Layer 7 of a small transformer language model trained on English Wikipedia (11 layers, counted from 0, width 128).
A neuron adds its activation times its output weights to the MLP's output. To switch it off is to set its activation to zero at one token and run the rest of the model.
A neuron's activation on a vector x is SiLU(gate . x) times (in . x), where the dot is the dot product.

Input weights of the MLP neurons that the questions are about. A number n stands for (n - 500) times 0.00088.
n37 gate: 479 420 307 517 608 578 584 380 399 441 685 650 411 466 601 491 456 656 378 792 487 761 822 635 351 478 618 585 379 411 537 295 500 859 508 461 362 466 341 548 269 387 534 566 562 437 614 568 487 621 221 643 637 309 323 769 670 263 573 294 579 577 740 418 334 418 402 544 418 387 450 548 560 700 346 246 653 671 470 479 690 521 671 165 626 534 614 419 585 474 833 394 450 342 639 504 627 347 612 379 602 265 350 508 188 660 483 650 677 661 414 296 339 509 574 560 444 439 463 467 607 329 393 701 371 444 549 615
n51 gate: 530 295 500 509 756 624 735 621 440 758 435 259 487 556 283 357 415 360 487 650 596 374 300 579 496 416 496 578 691 504 433 492 213 893 376 469 907 822 398 364 678 504 470 363 336 555 358 599 731 750 635 372 635 386 549 630 677 398 535 564 496 548 270 467 377 544 539 641 526 559 433 452 392 738 215 570 534 403 414 504 529 658 291 496 487 444 578 522 484 358 553 453 640 462 592 788 461 500 555 437 819 513 431 734 561 611 370 409 551 491 199 276 533 409 399 682 340 438 517 597 548 279 159 573 413 596 422 539
n194 gate: 281 415 563 344 724 680 518 449 824 473 606 358 566 457 473 570 646 484 369 388 516 516 512 504 380 299 283 531 435 925 568 481 585 608 500 683 599 449 466 385 367 504 543 336 321 584 488 663 577 805 539 600 607 433 224 688 633 291 617 404 656 547 744 620 378 520 445 432 366 354 348 449 711 492 508 508 609 482 407 743 640 492 516 476 500 426 582 531 414 379 655 586 319 576 703 668 395 508 618 313 371 621 359 558 766 481 465 312 554 703 516 397 455 633 536 575 449 544 259 729 492 441 496 488 441 579 392 597
n203 gate: 405 415 457 564 429 347 609 341 521 325 591 475 684 692 297 526 335 474 365 440 713 560 543 456 509 275 249 389 504 623 550 340 525 589 538 491 561 837 475 509 659 684 539 152 487 635 588 385 764 465 565 661 450 474 557 474 696 496 565 390 626 306 474 277 447 661 324 412 262 445 354 517 582 649 680 288 192 476 474 616 500 538 509 327 369 328 668 496 602 650 365 680 589 663 640 743 436 581 312 504 714 311 229 314 384 661 746 405 788 684 608 500 230 706 578 547 345 605 306 471 771 453 307 461 396 569 508 555
n233 gate: 617 353 450 653 461 546 365 238 478 518 623 421 419 170 740 581 364 623 589 286 546 740 364 550 509 384 500 406 319 580 352 822 683 651 589 505 709 658 443 427 279 197 727 495 171 584 426 572 464 696 541 278 386 564 419 726 688 417 238 682 803 758 419 742 355 614 181 587 387 443 496 227 374 450 729 672 509 395 379 455 652 327 523 426 459 672 487 292 736 473 537 527 265 552 418 529 594 599 592 526 662 432 369 513 779 487 491 514 607 647 286 431 578 374 500 604 662 362 539 408 459 153 487 432 664 550 333 384
n255 gate: 671 639 526 334 653 696 720 248 433 542 233 492 606 462 584 423 633 457 324 517 491 500 547 613 807 610 508 368 517 475 652 717 475 686 336 483 138 616 538 357 534 409 496 574 554 429 434 466 373 370 376 261 550 478 283 397 438 461 385 496 433 487 264 906 241 608 436 596 491 374 293 478 440 417 491 393 594 273 764 594 694 719 386 231 231 457 289 444 492 466 850 555 269 525 561 434 559 445 654 609 385 444 684 168 632 584 517 363 399 591 599 270 525 325 418 564 551 443 570 479 688 513 483 555 582 294 488 530
n290 gate: 200 535 513 504 363 491 380 500 430 579 553 172 500 618 522 654 436 321 422 579 540 756 385 217 536 685 570 557 513 548 492 578 439 396 561 402 469 597 293 437 341 374 571 432 277 444 554 351 435 630 535 669 671 388 284 703 397 296 575 626 843 606 619 521 659 455 271 424 575 409 573 429 615 383 421 496 544 299 140 496 189 600 590 414 379 615 840 743 664 460 473 575 309 517 361 653 496 324 328 578 658 482 553 617 293 275 704 487 704 482 438 531 372 341 402 659 341 370 394 599 289 240 456 434 398 628 224 146
n300 gate: 180 304 495 551 325 250 600 565 687 891 421 269 633 170 318 468 553 345 355 280 350 843 426 467 638 410 321 320 350 715 415 391 436 409 564 307 561 291 491 392 597 392 561 377 513 387 472 491 440 420 458 409 414 331 500 708 581 476 463 691 437 305 268 393 518 514 440 387 356 378 576 551 565 476 883 374 776 194 537 393 759 623 609 586 462 648 504 579 593 34 655 592 313 518 679 741 854 611 108 396 560 699 486 582 417 505 533 296 468 622 458 364 589 329 575 528 537 547 460 554 630 389 551 398 635 402 504 459
n37 in: 428 638 624 480 392 265 429 564 170 314 436 628 547 547 551 484 165 379 512 602 391 480 572 942 480 561 532 389 652 559 638 372 378 543 578 625 279 628 407 722 508 605 676 508 519 605 455 461 504 593 640 785 570 379 440 544 635 422 619 480 554 404 548 431 421 621 357 374 428 582 454 444 592 690 472 540 373 348 282 608 377 809 345 463 504 556 473 683 595 405 403 627 253 577 706 387 362 337 407 730 433 480 600 218 576 696 468 667 586 423 492 431 546 381 343 496 595 642 661 419 643 500 448 436 219 640 591 670
n51 in: 305 528 316 318 669 446 701 593 552 597 671 516 492 673 236 707 357 644 568 496 644 297 679 413 280 592 572 383 397 472 484 611 664 380 927 619 299 484 440 418 679 496 337 380 433 615 400 355 500 549 565 524 587 241 569 459 555 346 557 301 346 683 541 687 465 726 249 479 728 583 567 570 626 599 512 512 334 485 395 646 202 536 421 483 500 321 589 589 434 512 734 544 500 476 216 559 464 472 571 579 553 407 723 412 585 436 594 528 420 657 394 385 477 403 459 634 451 686 656 543 715 342 350 431 373 810 608 589
n194 in: 676 468 537 390 421 658 462 594 468 443 755 268 415 476 625 835 572 608 444 395 430 361 648 529 446 538 269 398 668 504 532 484 363 645 742 679 731 348 468 579 561 583 241 517 385 292 366 459 524 624 598 371 556 732 519 430 663 655 447 480 301 295 529 622 454 628 700 608 594 220 710 401 422 346 757 294 675 770 305 508 381 625 458 449 703 910 426 275 453 594 550 524 613 559 454 183 427 410 460 440 459 373 664 452 549 544 496 484 335 496 471 525 571 582 537 566 365 517 461 297 484 398 435 537 479 253 547 561
n203 in: 372 277 427 492 781 722 556 300 542 758 646 567 530 698 508 581 491 634 467 403 728 402 761 704 378 369 382 466 442 462 442 171 643 391 433 383 659 543 392 638 521 604 217 517 691 596 679 356 525 448 568 747 608 578 628 432 488 653 833 471 683 449 590 541 569 608 283 478 856 559 417 289 521 695 326 273 496 337 517 615 673 336 224 584 478 491 642 457 622 513 414 368 420 603 548 539 669 449 658 608 691 598 470 358 423 676 470 398 466 565 401 626 434 768 526 346 564 322 324 753 500 649 500 521 272 517 694 339
n233 in: 267 600 270 593 438 660 472 386 412 681 538 301 555 546 404 542 548 710 321 504 474 233 777 694 695 448 332 251 388 621 794 554 316 483 563 350 474 513 496 556 572 543 436 704 553 624 370 563 412 667 458 833 389 672 596 322 545 578 508 471 484 559 415 435 360 444 470 595 470 774 557 594 373 504 559 300 559 323 243 551 304 629 548 500 625 725 291 729 423 530 577 238 704 496 560 369 639 378 451 272 449 564 623 662 661 475 394 500 554 629 765 212 618 195 603 292 530 737 516 319 542 534 707 483 543 589 416 349
n255 in: 516 465 532 441 527 411 537 504 524 622 604 624 464 476 633 631 772 323 582 559 412 715 468 569 512 361 410 655 426 473 481 640 728 394 582 464 773 364 644 407 739 358 840 667 554 492 606 579 547 532 600 715 674 621 433 576 759 631 560 527 454 592 420 187 541 580 520 626 492 574 388 468 341 702 587 392 259 755 615 512 527 457 394 705 524 365 591 460 413 460 637 563 559 492 621 435 390 639 488 516 647 679 313 492 579 449 468 623 382 742 576 302 696 750 564 584 722 557 336 349 528 345 599 893 648 516 511 678
n290 in: 475 430 454 322 609 487 523 413 816 789 161 362 508 566 611 616 642 433 520 648 559 563 621 424 645 534 525 695 134 311 640 760 537 521 799 559 458 629 480 744 433 555 508 474 577 394 377 430 471 230 629 300 451 247 523 608 351 466 475 471 476 496 642 616 508 433 546 610 299 492 556 567 604 377 355 646 372 775 566 425 761 594 713 397 800 421 547 421 555 450 597 616 598 621 500 424 554 558 346 423 239 579 612 349 450 447 412 309 529 348 282 500 696 380 580 479 488 724 360 565 521 791 575 521 726 333 654 372
n300 in: 580 504 449 269 574 281 441 589 359 609 360 525 454 579 504 449 509 483 583 642 398 428 534 431 305 561 500 365 640 400 573 372 475 525 770 367 973 398 207 363 357 393 538 461 545 558 660 496 583 402 775 401 340 645 397 643 545 595 496 347 566 496 902 476 752 491 365 405 640 475 541 585 622 727 618 504 643 473 567 470 590 355 392 587 663 221 480 622 608 374 645 601 417 390 573 635 496 366 315 364 668 378 492 363 365 558 716 538 720 543 381 277 69 331 496 627 584 461 443 603 711 428 433 193 628 377 608 621

Output weights of the MLP neurons that the questions are about. A number n stands for (n - 500) times 0.00091.
n37: 673 594 619 486 305 515 374 658 547 500 523 398 605 681 437 511 560 575 588 472 606 422 257 479 704 482 580 642 392 492 521 474 656 402 569 670 536 533 601 356 497 317 436 375 345 454 449 396 249 583 801 447 504 627 169 583 314 387 465 768 425 440 465 570 532 387 554 315 617 489 550 470 619 588 597 471 428 791 662 640 461 488 519 737 468 467 268 745 509 205 500 518 668 553 461 335 617 443 496 493 415 410 444 669 646 291 452 413 667 407 577 400 570 244 450 423 588 216 556 645 364 472 444 272 438 500 556 430
n51: 610 428 493 676 252 522 482 668 460 675 550 385 512 516 335 634 579 558 613 459 296 538 416 564 504 564 600 428 419 801 797 504 342 534 633 565 551 459 394 427 554 597 457 453 463 388 417 439 655 193 430 597 430 651 340 577 512 448 730 724 644 534 397 508 574 338 383 735 519 603 614 252 606 613 441 144 705 707 478 585 559 508 584 624 488 406 468 615 635 343 585 608 598 620 508 674 478 651 269 689 524 314 528 602 492 434 172 474 441 520 610 465 429 429 557 624 439 654 424 428 225 421 606 503 622 300 609 488
n194: 770 633 487 602 356 416 429 442 356 486 594 485 377 485 542 322 466 541 550 581 453 287 428 591 673 606 725 511 543 369 412 379 367 623 579 351 469 652 411 599 637 469 452 438 468 390 637 581 500 189 447 511 529 443 516 355 456 497 559 695 557 572 549 537 519 439 695 580 581 462 708 606 372 523 494 576 548 869 372 520 210 533 349 731 572 570 314 640 389 464 481 574 464 792 282 47 575 496 510 662 463 355 439 546 249 525 623 552 568 309 533 576 593 443 452 380 507 590 640 283 420 401 546 722 516 493 442 601
n203: 261 403 538 397 449 564 599 293 619 623 597 606 629 366 529 515 460 511 277 338 547 600 430 555 546 408 512 666 388 484 461 438 710 527 493 408 421 728 669 429 472 364 482 533 473 319 472 575 315 571 94 563 488 604 384 621 520 507 524 383 439 641 694 556 697 596 572 414 383 282 472 523 377 643 379 422 642 572 373 493 552 480 566 232 537 603 590 643 427 496 243 378 353 378 573 545 558 322 380 671 26 396 387 450 488 740 561 395 530 572 812 436 642 373 449 439 445 347 508 493 512 566 696 521 649 663 364 278
n233: 504 716 681 414 474 539 610 401 346 398 243 374 451 665 469 430 314 416 379 367 404 493 603 572 414 453 519 493 524 511 459 482 451 456 409 303 701 580 743 619 477 690 406 507 484 444 620 406 440 514 510 507 526 489 455 548 822 651 586 411 481 625 661 443 627 535 522 571 482 716 545 551 464 534 389 434 518 477 447 257 307 624 698 405 574 642 615 528 673 396 552 690 369 444 443 850 360 470 263 576 466 479 654 472 233 538 407 200 471 442 443 618 376 703 568 637 535 718 438 493 500 503 645 237 580 482 422 272
n255: 553 511 497 393 474 247 517 680 461 496 724 308 383 588 632 476 579 598 679 469 504 605 723 503 492 619 459 420 534 515 312 583 508 577 598 600 461 365 481 460 347 675 392 423 291 597 683 590 660 500 530 321 504 380 577 574 519 550 665 517 627 504 534 667 504 587 410 461 646 507 322 612 406 526 513 346 437 23 518 473 792 710 643 619 624 529 409 348 478 423 605 439 318 749 389 437 373 344 586 308 542 525 329 594 598 717 475 278 455 464 477 756 308 627 542 543 455 475 587 628 515 500 485 573 400 247 769 549
n290: 435 650 308 436 636 474 478 530 662 737 496 439 628 378 583 578 162 334 484 540 622 459 248 493 428 718 413 227 619 410 446 771 462 560 559 624 453 492 745 422 483 807 486 317 500 351 500 757 489 558 556 569 515 612 508 519 500 411 300 600 468 583 331 605 865 511 304 616 317 289 488 370 552 497 533 615 457 273 320 458 341 585 417 590 643 593 601 550 531 479 534 382 601 519 547 672 561 317 356 496 333 395 539 536 338 290 643 558 429 530 566 683 554 563 540 655 433 612 698 510 621 702 507 480 555 504 435 481
n300: 460 194 574 623 627 519 327 231 915 460 561 492 346 424 225 544 371 346 386 459 457 349 469 633 549 387 531 348 638 619 462 474 423 504 373 511 563 388 468 379 605 618 395 438 409 756 424 709 356 482 560 438 543 732 276 473 399 420 331 513 436 531 584 512 624 507 645 651 757 711 753 338 724 542 599 361 676 642 438 579 508 516 531 643 395 520 560 612 712 486 524 448 451 593 544 610 381 356 543 604 551 261 536 713 425 500 530 423 270 598 520 395 592 549 436 523 417 544 690 607 504 728 682 514 552 485 429 190

Each question names a token from some text and the token that comes next. It shows the vector x that enters the MLP there. A number n stands for (n - 500) times 0.0077.

Then comes g, the gradient of the next token's log-probability with respect to the MLP's output, scaled to length 1. A neuron's effect is roughly proportional to its activation times (output weights . g). A number n stands for (n - 500) times 0.0007.

"nam", then " and"
x: 807 638 420 374 503 240 563 415 451 533 463 448 589 510 380 744 422 607 517 579 622 430 628 681 545 563 560 708 390 468 874 569 418 374 613 378 424 431 414 565 374 466 614 638 499 527 609 444 516 636 441 475 395 614 458 407 551 532 555 559 616 468 349 576 503 687 648 499 371 378 523 553 389 478 375 478 534 639 438 485 327 747 699 662 578 559 483 647 497 418 688 542 659 420 600 359 424 734 428 543 346 458 403 421 449 441 342 382 581 652 482 411 437 499 510 360 552 715 617 378 567 328 401 529 635 483 500 513
g: 619 529 396 386 362 439 467 546 422 880 413 537 525 589 569 406 394 565 627 529 656 677 536 311 696 580 481 480 418 512 470 587 484 472 306 381 620 516 541 543 553 358 483 595 519 328 417 296 640 644 597 437 545 456 532 509 390 507 745 599 667 671 522 727 472 396 621 555 571 391 707 270 481 661 432 493 512 411 240 307 876 586 428 532 434 463 424 448 568 156 440 593 466 343 548 310 517 383 483 523 505 363 402 336 461 425 477 800 280 315 463 409 499 471 628 618 281 584 681 490 309 590 385 671 546 330 367 584
Which neuron, switched off, lowers the next token's probability most? n255

" ", then "2"
x: 660 462 451 487 436 620 272 418 430 540 336 469 316 354 467 479 532 589 419 571 420 699 348 553 390 554 527 679 508 396 624 534 410 629 622 504 585 414 391 468 516 397 459 590 372 479 394 459 470 529 584 451 418 507 516 416 603 608 473 630 543 538 425 303 333 447 547 438 600 537 552 607 779 464 484 498 448 825 546 447 470 424 561 491 471 572 606 435 384 384 539 512 630 416 475 428 368 298 603 417 446 455 589 468 518 569 464 477 559 455 382 364 488 597 637 632 525 525 580 467 478 452 543 475 507 484 627 533
g: 504 335 780 337 551 606 529 529 562 614 207 346 557 521 621 375 545 456 309 414 382 471 548 520 289 482 562 619 631 476 630 482 536 413 479 593 315 495 492 420 685 582 297 818 691 548 614 375 555 305 377 645 742 488 537 378 554 302 820 405 487 502 441 478 475 826 372 506 480 434 438 482 316 529 315 355 677 476 392 328 579 625 435 619 527 344 566 478 453 669 538 655 657 618 599 572 388 245 576 337 442 510 443 568 420 477 492 361 524 773 400 589 595 617 692 593 585 628 400 486 680 365 584 446 450 589 275 596
Which neuron, switched off, lowers the next token's probability most? n37

"id", then "ly"
x: 488 505 470 477 516 625 542 382 484 508 460 634 308 486 564 452 615 567 445 175 392 430 485 612 633 384 500 554 511 413 564 499 519 218 567 511 497 680 508 662 805 851 352 467 522 448 238 386 640 519 325 611 597 460 559 557 456 639 585 359 617 392 470 435 534 479 360 547 518 481 609 438 522 548 517 418 536 446 550 610 515 424 478 607 860 440 205 490 493 503 336 532 671 485 562 432 229 498 450 517 345 554 506 458 486 514 530 595 644 179 415 491 402 736 555 594 272 636 514 591 494 424 533 501 462 408 607 519
g: 288 456 499 574 587 452 578 435 664 626 457 540 127 487 651 460 262 522 429 586 403 277 550 567 770 595 561 624 290 474 154 523 521 599 542 745 490 384 388 242 567 396 442 451 490 413 618 577 413 381 581 584 647 563 467 575 585 419 387 497 493 716 438 414 543 552 550 473 563 604 529 332 550 437 344 466 518 585 431 750 539 349 601 380 450 550 477 823 637 364 608 470 461 568 647 587 554 442 295 696 483 800 434 524 408 542 203 322 648 487 449 738 458 492 565 341 313 339 313 518 505 600 467 625 517 390 522 338
Which neuron, switched off, lowers the next token's probability most? n203

" from", then " March"
x: 507 416 577 526 691 533 403 584 510 602 687 479 672 445 467 675 525 456 415 516 561 480 642 530 482 427 507 567 516 646 605 414 566 417 522 419 420 437 395 438 415 514 566 437 428 415 363 550 472 584 601 315 556 539 411 409 536 325 444 569 540 574 492 502 540 557 620 621 464 433 705 402 469 472 449 503 450 621 539 571 255 423 587 570 636 578 577 492 481 488 546 612 665 501 433 181 539 389 644 479 530 491 548 552 631 615 355 442 445 648 446 446 554 414 446 455 588 511 539 567 491 385 425 529 490 406 568 468
g: 447 500 432 408 419 346 493 506 430 633 395 391 397 603 438 464 661 712 439 248 534 481 484 509 610 268 472 420 473 666 451 511 449 320 650 518 653 352 463 534 575 368 484 522 358 651 365 659 376 550 374 365 267 592 549 355 708 658 389 595 720 546 547 541 470 489 486 657 174 686 420 357 484 422 424 555 770 384 469 873 276 484 544 519 321 555 650 395 640 480 610 728 309 439 407 668 389 521 585 647 698 524 617 395 523 332 331 454 546 572 346 559 378 546 330 410 493 612 541 502 831 539 519 551 691 347 495 354
Which neuron, switched off, raises the next token's probability most? n194

" of", then " F"
x: 583 525 619 501 677 568 463 538 440 643 480 538 595 403 417 707 422 555 359 670 496 590 434 570 335 363 486 503 451 574 655 484 469 268 531 448 453 352 529 620 445 588 544 447 515 441 380 604 504 553 625 420 523 536 356 371 477 478 533 498 469 438 484 585 528 452 564 675 391 407 662 501 583 529 477 619 323 577 434 492 433 299 479 244 739 547 496 568 526 435 657 576 606 582 619 246 536 432 678 489 406 442 417 535 557 651 411 493 462 600 514 446 684 396 572 482 473 567 401 621 548 368 387 558 611 325 476 376
g: 546 531 633 517 489 438 541 308 540 611 384 716 304 426 554 469 619 508 422 431 346 841 466 410 253 481 549 317 254 654 442 460 435 390 430 618 501 479 672 425 547 391 558 475 571 515 487 483 702 391 502 497 376 574 646 509 675 647 366 172 450 366 383 315 533 370 369 543 484 541 395 324 533 693 444 672 543 469 473 539 524 876 799 371 642 469 492 597 662 454 579 485 616 503 571 643 251 653 444 714 656 507 662 334 532 249 427 591 499 528 600 520 641 418 306 426 503 678 587 643 293 488 554 426 298 538 653 545
Which neuron, switched off, raises the next token's probability most? n194

",", then " as"
x: 678 451 519 493 498 321 346 528 512 520 649 437 485 430 577 529 382 447 585 495 547 619 295 449 427 487 437 539 422 613 603 463 459 501 536 496 394 523 507 585 496 494 571 534 516 439 569 366 497 429 557 190 551 544 288 510 455 520 419 570 567 494 430 539 439 538 580 478 576 495 674 388 556 541 494 665 527 572 536 553 488 445 371 624 624 497 576 398 488 528 440 553 511 643 440 203 380 628 567 554 651 515 465 453 579 568 527 747 404 530 507 501 622 651 486 530 531 459 525 521 480 453 520 464 694 493 476 500
g: 472 466 255 488 499 444 527 806 383 426 439 415 649 489 429 574 498 585 577 344 394 518 232 407 439 498 399 488 399 233 502 677 521 574 604 574 383 404 420 367 470 195 770 645 281 508 546 419 494 525 585 416 563 538 390 527 539 616 422 478 283 516 540 454 664 340 409 511 497 513 576 265 523 442 621 451 709 523 570 706 398 610 507 647 256 571 406 631 431 522 451 823 632 242 501 539 287 473 504 545 488 765 507 458 708 398 596 675 410 504 349 231 205 588 509 560 617 466 521 349 655 576 675 349 619 443 630 567
Which neuron, switched off, lowers the next token's probability most? n233

",", then " Ch"
x: 559 518 509 534 606 336 355 555 528 635 525 475 482 484 509 659 414 522 520 444 544 586 332 386 491 434 464 533 474 578 513 492 538 489 496 506 446 419 466 549 520 363 568 547 520 406 476 384 480 509 504 240 521 593 283 465 511 470 438 638 522 539 426 523 434 511 507 462 514 491 663 421 521 590 524 614 534 629 505 589 502 473 479 592 494 463 563 365 467 513 376 574 457 623 455 167 322 641 546 470 581 523 477 456 611 517 580 681 432 526 560 404 565 638 439 549 490 458 511 506 527 548 479 501 632 479 513 534
g: 440 456 617 623 451 370 498 336 739 376 585 657 416 408 653 571 390 343 439 722 657 549 372 602 534 361 569 420 651 676 598 501 422 702 332 529 413 411 712 510 543 446 270 436 560 525 370 484 437 452 544 613 571 413 454 433 428 370 533 291 588 436 297 642 554 455 626 430 311 409 590 265 473 527 317 469 386 476 464 267 408 479 563 729 589 436 567 677 399 681 686 263 315 635 528 345 503 521 520 456 272 631 564 456 278 844 290 572 667 702 512 556 446 336 614 470 473 501 373 558 587 590 313 579 452 241 293 398
Which neuron, switched off, lowers the next token's probability most? n233

"on", then "ist"
x: 490 529 615 432 550 302 510 592 339 534 278 526 626 455 410 504 766 625 505 502 549 711 605 342 483 288 661 492 384 243 612 549 364 433 725 598 480 640 506 524 405 565 552 677 569 492 284 443 317 535 615 485 476 542 510 343 558 410 536 379 559 587 515 580 632 336 373 373 423 611 614 394 441 363 226 553 552 524 540 352 485 571 455 357 748 530 324 509 550 362 710 379 487 522 253 379 547 564 559 424 689 396 553 498 509 500 631 341 625 521 615 434 551 569 651 330 336 543 532 546 505 557 598 551 571 345 561 563
g: 593 459 439 487 428 320 604 702 605 530 252 348 712 543 723 467 273 532 684 512 445 722 604 594 628 545 311 385 574 681 549 398 350 436 487 709 243 378 626 557 423 318 541 534 545 551 444 450 746 648 506 307 478 676 538 736 600 675 579 543 452 500 544 673 656 529 365 566 204 141 602 432 557 512 469 702 458 659 635 583 593 493 707 245 687 448 506 627 508 478 575 548 533 510 511 443 340 530 608 539 456 629 551 670 279 466 515 570 403 504 413 430 590 678 443 588 331 718 533 546 618 382 631 555 486 483 654 351
Which neuron, switched off, lowers the next token's probability most? n37

"ian", then " La"
x: 447 613 267 516 458 480 592 436 550 403 380 561 464 478 450 642 802 625 334 337 520 563 540 480 753 516 547 467 473 411 285 585 359 521 547 572 432 328 493 553 335 688 373 514 484 588 413 527 517 421 544 223 342 518 495 544 553 412 459 607 460 413 502 522 552 358 534 488 399 383 675 495 632 649 481 401 391 527 433 501 412 540 739 333 656 362 437 405 505 451 467 444 537 406 527 297 447 612 658 405 341 431 526 522 479 631 502 415 625 553 633 250 552 359 438 647 399 536 497 374 236 553 485 466 611 386 640 494
g: 576 510 314 535 547 634 367 267 627 336 230 666 629 447 228 635 507 495 573 573 717 573 454 563 355 375 436 565 576 520 323 235 756 563 574 683 387 301 402 627 580 271 440 534 471 535 569 326 216 833 506 558 628 397 525 469 472 397 362 604 396 438 355 529 538 578 687 467 635 485 542 508 272 379 748 605 408 562 262 338 672 668 556 565 541 567 577 315 475 421 487 597 704 412 493 600 530 467 392 606 639 706 435 412 669 394 712 400 552 540 574 429 606 447 325 495 489 541 640 656 503 642 344 478 459 515 402 527
Which neuron, switched off, lowers the next token's probability most? n255

"im", then "ary"
x: 577 643 312 502 436 271 525 482 327 706 448 541 516 471 517 506 662 601 580 403 366 612 506 413 493 743 473 420 547 384 637 397 508 415 456 367 563 657 414 859 554 333 497 471 528 345 533 539 516 553 362 465 600 477 558 651 342 373 453 576 532 403 350 345 595 307 711 611 438 556 476 620 442 285 520 473 588 537 453 519 477 387 634 583 390 606 370 510 568 614 615 502 463 485 358 463 377 430 800 508 534 397 667 591 319 482 359 438 608 412 471 648 482 483 531 434 323 301 483 469 420 407 341 528 438 266 351 570
g: 550 608 501 442 526 574 479 417 470 815 627 453 434 368 687 774 443 520 478 520 612 553 420 380 482 586 572 459 571 534 600 245 635 681 374 270 319 431 418 647 594 380 568 485 569 651 426 520 501 376 398 720 382 640 459 617 536 670 481 604 466 513 488 600 323 492 286 599 168 259 441 371 651 224 386 207 719 440 290 494 441 634 486 373 593 375 565 461 521 519 439 515 621 320 428 500 350 655 482 213 343 393 480 414 569 449 396 559 312 329 534 538 637 404 648 365 385 540 463 352 620 413 590 432 527 392 209 417
Which neuron, switched off, lowers the next token's probability most? n37

"a", then " in"
x: 453 621 487 632 451 231 354 650 395 446 351 500 516 445 469 358 506 456 683 537 590 552 612 717 403 510 484 495 458 467 768 620 493 636 476 434 582 616 601 561 493 429 493 435 525 529 336 493 578 562 464 397 253 579 513 551 505 465 586 458 431 435 268 493 508 566 607 477 365 465 535 575 633 569 469 652 489 452 385 433 244 656 519 505 720 301 377 378 488 432 621 455 560 506 479 276 406 554 394 509 680 446 449 452 528 433 481 360 639 583 556 471 498 513 490 390 441 843 579 477 429 617 495 406 662 549 470 605
g: 849 371 283 566 374 577 422 600 337 447 438 383 422 426 571 645 401 637 542 319 463 546 384 615 397 440 341 414 469 509 150 722 540 612 675 432 363 509 525 722 608 336 613 700 546 171 576 459 767 375 620 596 637 438 383 396 545 478 346 622 457 638 502 574 407 465 586 289 508 443 718 499 348 355 323 291 458 559 420 303 534 684 288 343 347 432 467 552 680 496 654 588 672 358 425 497 498 427 264 591 545 359 396 505 434 473 520 628 558 581 531 545 354 548 560 433 336 614 658 380 507 370 439 288 404 541 488 502
Which neuron, switched off, lowers the next token's probability most? n203

" V", then "anc"
x: 448 559 429 520 513 459 482 516 554 620 725 610 600 463 581 589 511 555 536 629 446 479 372 447 377 542 563 554 567 563 422 536 610 344 613 658 412 548 531 492 524 406 475 684 469 610 404 559 366 486 384 359 598 419 652 474 548 675 447 410 453 545 575 432 544 635 474 509 380 637 625 635 599 605 459 473 590 836 501 434 407 511 664 706 579 314 527 487 240 551 560 371 618 454 419 468 401 404 474 588 441 538 477 552 550 385 492 445 462 496 534 521 645 459 455 532 523 367 532 421 318 513 477 374 518 575 448 475
g: 459 406 432 487 491 465 523 479 555 581 572 554 524 528 503 531 479 291 403 439 476 475 597 546 541 474 424 481 450 616 619 563 494 690 460 830 574 625 625 376 552 523 465 519 659 523 249 303 355 716 669 557 499 254 493 698 525 502 385 409 655 522 283 593 573 624 491 680 540 227 684 394 819 353 399 720 540 510 402 133 419 600 251 493 594 614 592 427 397 685 527 557 319 447 565 536 507 524 481 538 223 376 546 497 490 509 600 609 534 576 624 372 584 676 445 606 388 605 761 456 825 691 535 228 585 465 357 545
Which neuron, switched off, lowers the next token's probability most? n51

"ional", then " develop"
x: 515 517 513 429 519 469 445 473 567 574 483 485 499 575 540 725 492 682 439 290 339 417 665 542 499 604 495 521 542 555 437 661 526 577 550 790 487 410 586 568 335 545 457 431 659 515 256 422 482 546 524 511 408 514 550 610 548 501 657 503 495 563 747 546 525 467 314 470 411 389 738 474 666 445 429 465 364 537 441 501 314 460 499 489 683 440 488 617 583 393 616 461 494 637 420 321 290 512 470 479 455 614 559 560 474 572 678 537 535 585 575 419 571 457 420 343 485 717 537 495 259 867 566 601 677 177 635 414
g: 477 312 435 304 444 571 582 499 468 413 639 309 395 679 792 652 464 693 528 475 577 609 434 506 567 648 543 366 477 613 316 481 368 453 495 232 454 341 297 349 415 509 294 585 728 354 368 547 605 558 719 450 683 431 525 404 257 402 500 649 521 208 453 343 693 461 552 683 294 553 568 715 378 381 544 592 600 597 521 659 647 567 518 406 614 416 256 387 517 395 418 686 608 431 635 442 553 637 356 546 552 228 521 381 433 355 526 513 493 538 716 671 594 350 559 480 656 380 445 421 711 276 517 543 557 412 607 396
Which neuron, switched off, lowers the next token's probability most? n194

" of", then " sp"
x: 571 521 543 544 628 535 466 502 509 497 662 493 404 507 582 695 453 441 374 529 553 443 364 600 421 372 429 493 452 528 562 459 510 387 568 548 571 522 505 630 503 568 458 426 383 390 466 548 367 549 586 468 417 495 374 432 513 270 579 529 408 468 599 505 506 585 549 671 399 490 536 600 384 513 583 536 441 671 414 470 378 426 530 466 603 460 540 571 473 535 451 575 498 509 571 135 505 418 602 467 385 454 478 574 507 604 519 493 395 534 422 464 577 479 398 533 560 585 341 590 510 407 358 500 584 384 587 429
g: 484 596 570 372 526 513 437 610 390 568 361 524 386 471 728 336 434 452 503 586 427 296 600 468 565 622 764 315 417 568 512 654 495 753 332 724 683 549 615 545 461 446 457 440 511 479 409 674 578 296 370 422 490 630 450 473 464 575 669 369 554 303 639 319 389 457 349 621 741 596 479 395 366 408 569 488 442 473 423 748 477 485 350 261 635 406 727 290 498 323 457 563 330 851 453 364 469 411 493 420 662 469 507 327 593 646 382 730 354 443 696 692 470 502 746 347 520 516 398 516 621 491 613 383 264 497 616 324
Which neuron, switched off, lowers the next token's probability most? n194

"ur", then "r"
x: 601 385 464 395 455 530 593 559 367 539 352 499 496 525 397 219 747 477 516 475 409 593 358 506 297 516 503 450 508 405 291 522 310 573 571 497 585 726 585 607 471 465 315 341 552 415 540 565 400 443 628 352 532 678 551 153 448 499 417 497 637 356 475 377 629 640 643 834 501 359 558 636 537 488 451 490 552 504 348 610 520 457 416 382 560 582 534 486 493 437 394 555 330 575 436 440 626 602 317 457 576 618 454 606 656 496 478 537 410 378 350 423 649 413 704 266 230 712 561 517 457 757 522 439 489 510 529 478
g: 550 457 506 388 744 644 539 626 497 460 399 258 446 429 694 438 517 411 607 369 612 420 188 391 597 293 438 671 572 477 431 578 653 579 536 454 533 501 580 778 362 495 376 392 465 635 635 467 422 719 392 393 647 432 403 379 643 660 610 508 557 279 522 354 254 355 392 455 356 280 380 505 325 404 508 436 771 547 699 525 578 548 439 474 530 423 558 437 478 469 599 359 654 704 680 513 317 541 687 231 659 494 525 384 754 591 577 339 602 396 595 414 558 531 556 455 466 411 476 605 446 587 643 338 655 558 181 703
Which neuron, switched off, lowers the next token's probability most? n51